Layer 5 of a small transformer language model trained on English Wikipedia (9 layers, counted from 0, width 64). Numbers have three digits each and are written without spaces.
A neuron's activation on a vector x is squared ReLU(weights . x), where the dot is the dot product.

Input weights of the MLP neurons that the questions are about. A number n stands for (n - 500) times 0.0015.
n10: 460323494622640560534542362535430665362519544446611544628418444457611253539361574578358527651546619371566586461618564467718358535836593522609467574277287335277555438669362467498462534520465283
n12: 680512628451611712454417400701424571641377557414528509716495296597515492638269415511322565717600704490643433502549335319647628599489335363639452459387422504420435574549553451662494555445248370
n13: 719516468440807419411458436640308639767460447502371841555536363289599149509552623642521656437362581192715379447612150568762171609692580344592623537464367669422253534672567459559402388301323428
n28: 794388595331597375342568269563225514739518568631420417615510538527430397607576530238442188519592540559599704595647730423572446515657340401463533481493546410478449641808435522323449534537542489
n38: 567408508720733545391621448610450381552551554503404847644377484381798349694602494278442597436407527276489503591487339490629282697659707350416408252350370541277541581509681472580328581381514638
n64: 464415631608610575578451570670473462561285434429470644577510716474438312615684562483425460536756487469653472369635299336514404472361348438439512391219367587591475310467424431584523756541600573
n78: 648462550549541497428567215653557476712291476469549652517482816529373584470537498382469344359540575474768448550476469425455419544330383538559523297420527612549548484479439480523388632674491576
n83: 746484605442566632378590539463483236739518665582273529503535447569365380653611680624575454658598409328618481443573493449422363578514560306502515312486448518376458573577468287375662468490537330
n109: 463472780501614431467538585559540312506443530435460468399485452441441599779680450606681527410679346321617640461507503503659465496663470459422313461478430589488454514703499459496322510529430403
n110: 417394597561722536238511691541479361611247570635584610613584562497639422338791596303680549477462180522369505265567530466544454531448549493540605518429486466380470560534501527478410375425386259
n126: 497646528482430645447642320872306737663327441288297529851425452404622388426495521452506318533542559479486843638626390278583518685602339377542581411368592237547447386571259495462459485402489335
n136: 819471467531666536562160401550359654677580576499211493695216614142382622487629617552308480480441680309850479422570456316603538350516461479623482646533305529520538524477374482233568607615569163
n150: 440449509722529488179424401570295597513475488457642625646457744341650536377433527493570529501495553501467446506534686427581569467676607414478391546390428501374506411657445464388468464806446377
n176: 429609505601542657455720531491475411561437576527411619465591542502540350544505485334396543484497572552625612451578769481568259574615576540511619382286456445445526411441148500434611465528416381
n177: 345511648340501261528573621687584582500622794595372867453513568589615372587362425553459291611443514544738591537686631538427529647397660521488459927374244370427347491651434173424423568580199281
n202: 429608487587658451233337537516355330686432595635507523501424532483403267550754504230375262488529456587494475488755550446468479394445500632494429450471568558629616493589188529399471567674372384
n208: 564492396463595627430578431756414353673479443462775387631547554263566440635655499557525314398603706736558621287511416481485399532401482379674415684587605463581487745572288422469555620391467236
n230: 665450621468451505381390314538597671696238532362625679597583456552639542449551487596367392402518580643396292547430513545561476629598596520524266139440521344380470629754351444378569698584589448
n265: 667271649370527539280480373714553684528544425281507488752512531310656304757471424441346463665627387413590444552535656437677339814433548514394383586356498418580408504686323305545574625589454663
n276: 652428710550629339515507432621702341486179540629318515504334555174613386820802701662413344628641429471484436502483487394650416568531545497414563490506349193491677337734511478421534651465499538
n289: 539598381413375335407607431706399336534270467541323658494333381300602356837403610660368467715456573631581398716622638235547641838588563414344476383347350509256680306598480598575608601462414472
n292: 538480546610632583259645488548612590538561566441596602463507570357366490811691549460600524434622366436558587446598432373764336612702447501362374292382452378410753431495354476385564510436593376
n297: 595463544592580440490481304823400367827186388466578566551607346479693546457327500539549346373563438543567590607513471527710211499481540497678392552360438536378308559444553534714426600446343454
n308: 633426385552728332469404619656495537579433474583557756640702467436288222586359561315478523399534419438741602462686574357738463420634513569401289726410380260113675585461599460695326530463179565
n310: 398488632474486587423485535431476434539539509441359519397507603386726556376648632378420565478510580608787348429615613477464544533426620559457542566491357386444518597459596467621335602508221370
n322: 600594644512575755263397508511582387598395431585496685664294713533430341597586676327468539384536574595569498668450540542553334607432493558523511556335336462364348491505492481438656511538408408
n327: 466369425519621348582531436412529587527602582553521634522394496366653285434450475437538440672387514491670469446649496345554456474655609538587519603491354273441738677527367277681427606580307558
n351: 491331671443460406579376675635424485513427643576437756579373543485633547596547643333585402414473336649570599545512476521503527491416398546643183659422389488480459547481249305372578613678465225
n352: 481317737562564507498410501460445460406584612388300933464542547286649470547629513332546429661577349408950523435724413469537411867580409425406412539610486515297410517507454414494560720506352424
n357: 585324608641386633245325559579359412508413575472601495719505461584476530568572488483422468646485349645668549527542589392666483509378457548441400508529520319562556373437543419501570675561276444
n368: 646395669548451425286501419715628434610310428432430657723782650484560523354441318326615437393389611396982473441548529425747334618438540367537375469506398538576322460502410380479592367545610434
n373: 488338636571571639571540615517400572495542455502299561708518464512604361613367732571335421555589597454355708392674471468518424803518505552594541496588412285338449344833422330560357624395599486

Each question shows a token from some text and the vector x that enters the MLP there. A number n stands for (n - 500) times 0.012.

" |": 496486487488504468511510534435541492364580516488632434488471551555484484519455468532534539469486520519455456521432501892480508500501483099472508471475483527476446544452473667478519534507531572
Which neuron fires most, and how strongly? n38, at about 0.016

"1-0": 437588554597427356507544539393550550396390465439608510467552600517393567574579461613534476489666526474554459475315456450378427497374540546320532472459581556464435453393645505657463414573676592
Which neuron lights up most? n64

",": 296439479553466500473519466627469486370538391470578316493488518462610517430492337479516460501499465625533547430361417788437443467493482709557426488518607511611527578508411583525592492546532552
Which neuron lights up most? n208

"=": 643473524451439432511463343449460478419679495567520280682458462473484536563544464524486454492470553588458470530406497652451440445507370435480464491410725503442483600590470671376589511514496667
Which neuron fires most, and how strongly? n28, at about 15

" (0–1)": 416459451581505264371600568395572625358598416504565522586590520520433537381461441553546479509418473514572400461387406666496538475393463505422672601591478482658472365571610533561552459549439496
Which neuron fires most, and how strongly? n177, at about 1.1

" it": 611453520590540499462453550248488509320434466521633512571510466401413430569527461529507547497502523493555444431364518702425545447511518762415370575526551395459552514496534705536517447532416483
Which two neurons fire most, strongest first? n308, n357

"do": 442616465525513480566449405160360498371528415480527584518537523607449395494508485444551614542583581557437452478493474704398495463654513693545471436559542520565531497486473540520543358531438420
Which three neurons fire most, strongest first? n202, n176, n10

" launched": 432491515554487459477562604451620430373491495512661467459432400494594576484488355492499391418525468485465502495513488708459393392387508788485460515460571484483444486552596778570506442450449532
Which neuron fires most, and how strongly? n297, at about 1.4

" long": 552541393559543609544511501296515512477628454520451420695489483596433463436441478467501749442580529604572532390401409498486409481476414674439425502473521562592499378424574626477602435488500327
Which neuron fires most, and how strongly? n136, at about 2.2

" (1": 495470557530482502454548425429537541338674468444497534508567698485469673354411371508491445328449519586596411593300461530516569474435466495477529511576476501638423337486648557570446470634554537
Which two neurons fire most, strongest first? n368, n78

"-5": 440650479494529342434534549338489468479595448531588463493524415580434480555524437643653537446557530401406309520328486456383462543529573447462472562484699619498608539386460467558496466492721508
Which neuron lights up most? n83

" River": 353430504532418513503491441324507549297481352495547562623532474569411511423442497489506551602566495607516456479533483702539472359530424746581536606442553354563636466379452597517540462522466494
Which two neurons fire most, strongest first? n10, n357

" 1918": 309539584554519433527545448556560456462553498559659419546568482366621440475521464419541490401492487506536481429378404671383444435497456731496418516503661429514508458491588662370532399397618601
Which neuron lights up most? n208

" returned": 499512493617500501375523616385596506343505510464682477468400413476589542481556422428459507470465528583417468497399438637485386475465579773454441439450602448555488533483567758529479496402397568
Which two neurons fire most, strongest first? n38, n110

" 5": 293500655674506467457504532475376399450562407485513571484499457455513640393499462628534514499548478451379397518324437543512504482411513494438497549669539536545446451487589490547403458611787566
Which two neurons fire most, strongest first? n150, n109

" of": 448426443411483537359464484448529504339507426491456531591504508624547704514476542571580567525396482583469472502366442677289510510527416798509485538297542455560487496483451551536552525553517486
Which neuron lights up most? n351

" William": 490421464542603423543456450256593502379573587546460386520470509476622500492450580420486449574424361548472492533244523622519495475493511710538534555486597420565457503550406508443504455491687656
Which neuron fires most, and how strongly? n276, at about 0.7

" •": 332425670502405456370571545517528443421517454482556328616455463524390692536545398538557527475612439506468485496321495611517495431521460495604425487505540384470413509530495400515582588656585720
Which neuron lights up most? n109

" Angeles": 310498546521442437470584482402438580287492568558497547577507337662488529429455538467455513586460584537601442420460470574496526508371597578573659401538687408506524377418528392569541367505543637
Which neuron lights up most? n373

"|": 526532478383457489521429476500492389202576536523688495530495510509563559595517526558495468511490577443462651520411495640276506479473492218548488504482545450578528516477513593542375475539590595
Which neuron lights up most? n208

" (": 475414420396513523541544532458578416411711494418443489414498642564471540405397450422518318441537624627642414595372459622394644520509532434525518488539482505632455375475574609456391452635549564
Which two neurons fire most, strongest first? n78, n310

" past": 523498411606437573462406505385609576439585476461545502580406499566393628530554498554481620454527387500511467566370478635456396560514320779319471487505555442530562418513406674555506480469487394
Which neuron lights up most? n292

"d": 483389478569515498433446606478591428462501390586595391468455509452683603473453379551442561530485480627267576499419410610494438392461507746447386456459532535527408589438558561541616518505453659
Which neuron fires most, and how strongly? n297, at about 1.3

"num": 428477512403432497597421567162566570453424424466553538530580486611515463560510472391507544506504474581526546462380460787496541430510476647486497641572509440603527474438417599522519423471491382
Which neuron fires most, and how strongly? n351, at about 1.4

" as": 603382518434468474582515515408574504300495584434521564496497481466493591502537491577460513444480505551479476520381469788523566426531561719355358375389566456538494536487377696428563425488521551
Which neuron fires most, and how strongly? n230, at about 8

" York": 293512537534507426433506509362559575239458536561644510469573449494586520447475419380423497610519477524502451438394522650392475522529583779611610506446633490513455449474475572480523449447513555
Which two neurons fire most, strongest first? n176, n110

" Malta": 297537567581540408419509447311541512274499430499637476451597387471588489485529464435603521531443540501602464462490455724470484426671478699606427500485647446564499463439520564483456454509473520
Which neuron lights up most? n10

"-": 429518588454457449520508598384559365642446474512525373483550510626414599486491487558547456503674450423502352498429427304329500475395544474461502397513662590640488481481632547642448441568588628
Which neuron fires most, and how strongly? n78, at about 3.1

" and": 463439568520453475437549504476532592387485347453427434418539345588492460444500454492546627532457434495552532423265418615462495436622565640444380502453573472484471649533555747637536566483465658
Which neuron lights up most? n109

"sey": 363460445493439490506484556166528607406589584514376442570546475438549462481354551447384539601425537493438589551360514639435559506537534575571630533579588459499466458471483616573469405496489678
Which neuron lights up most? n373

" Caesar": 482375480440631475580497554237613424314567471574537377475542466371429482567505586553592525544405499474318447567491511625548485472507474656479571611558600469600547327504410489618464485472496559
Which neuron lights up most? n276

" CA": 321524570556521492453602439328534525396549398478695474386538433672497618503482515454588343682497438457645424587414446547482567471474545522388559513524587405448467544360567419494597402501548598
Which two neurons fire most, strongest first? n352, n357

"\n": 425482529509512472589513629454462556348521461489517480575528305410494510619433520547502452548499530480437478525436403448439472530517446338501465497432511524490488533519486962524597478510511602
Which neuron fires most, and how strongly? n289, at about 4.5

" from": 442394523494456540357493483476524400333461484501536561562518430698535679490455558525582525541453498531445480558361402673270510488470495707478453525285531459631485467501472607563539588483515518
Which three neurons fire most, strongest first? n357, n351, n230

" the": 471447577513535426364537455370586479239481474498476365477467490456547594484558489435453617550460452580507470442447452493458481479452457562528475564398614401620573809439539584539578408566653611
Which neuron lights up most? n310

" John": 502384502556629413565462479212608506338535619553494401498478533487610526500462557472480441576404388501429498548304526632507538482504537706519476557498587438584467464482396511421462470492664626
Which three neurons fire most, strongest first? n276, n327, n351

" is": 512463539421449458453506327632448432441475362552580445438479464511513481523434455475446634476479575617516460545448580817436555345462541706352437442508599607590511453492453612454522554500427584
Which three neurons fire most, strongest first? n78, n202, n230

" Cal": 497402469575502678507424464267410381337693508609516390470540516452455700523521482491604573628511531470393462454385504609420582591470504540518597445488621563549541510449485332443514437460547492
Which neuron lights up most? n83

"49": 492571475456431484449510580350632492508564455524679403577550443420538492560492409591547550463352540456332410540250511497447432573566529539522582593601648543536506533357550446507505367373676490
Which neuron lights up most? n208

" then": 419529407544535468480437506418495480392616448466491465458519469491480503448479512409410744515433490557635417416373526498486590413552488653381307452573554440443521505512598723607594521511474724
Which neuron lights up most? n308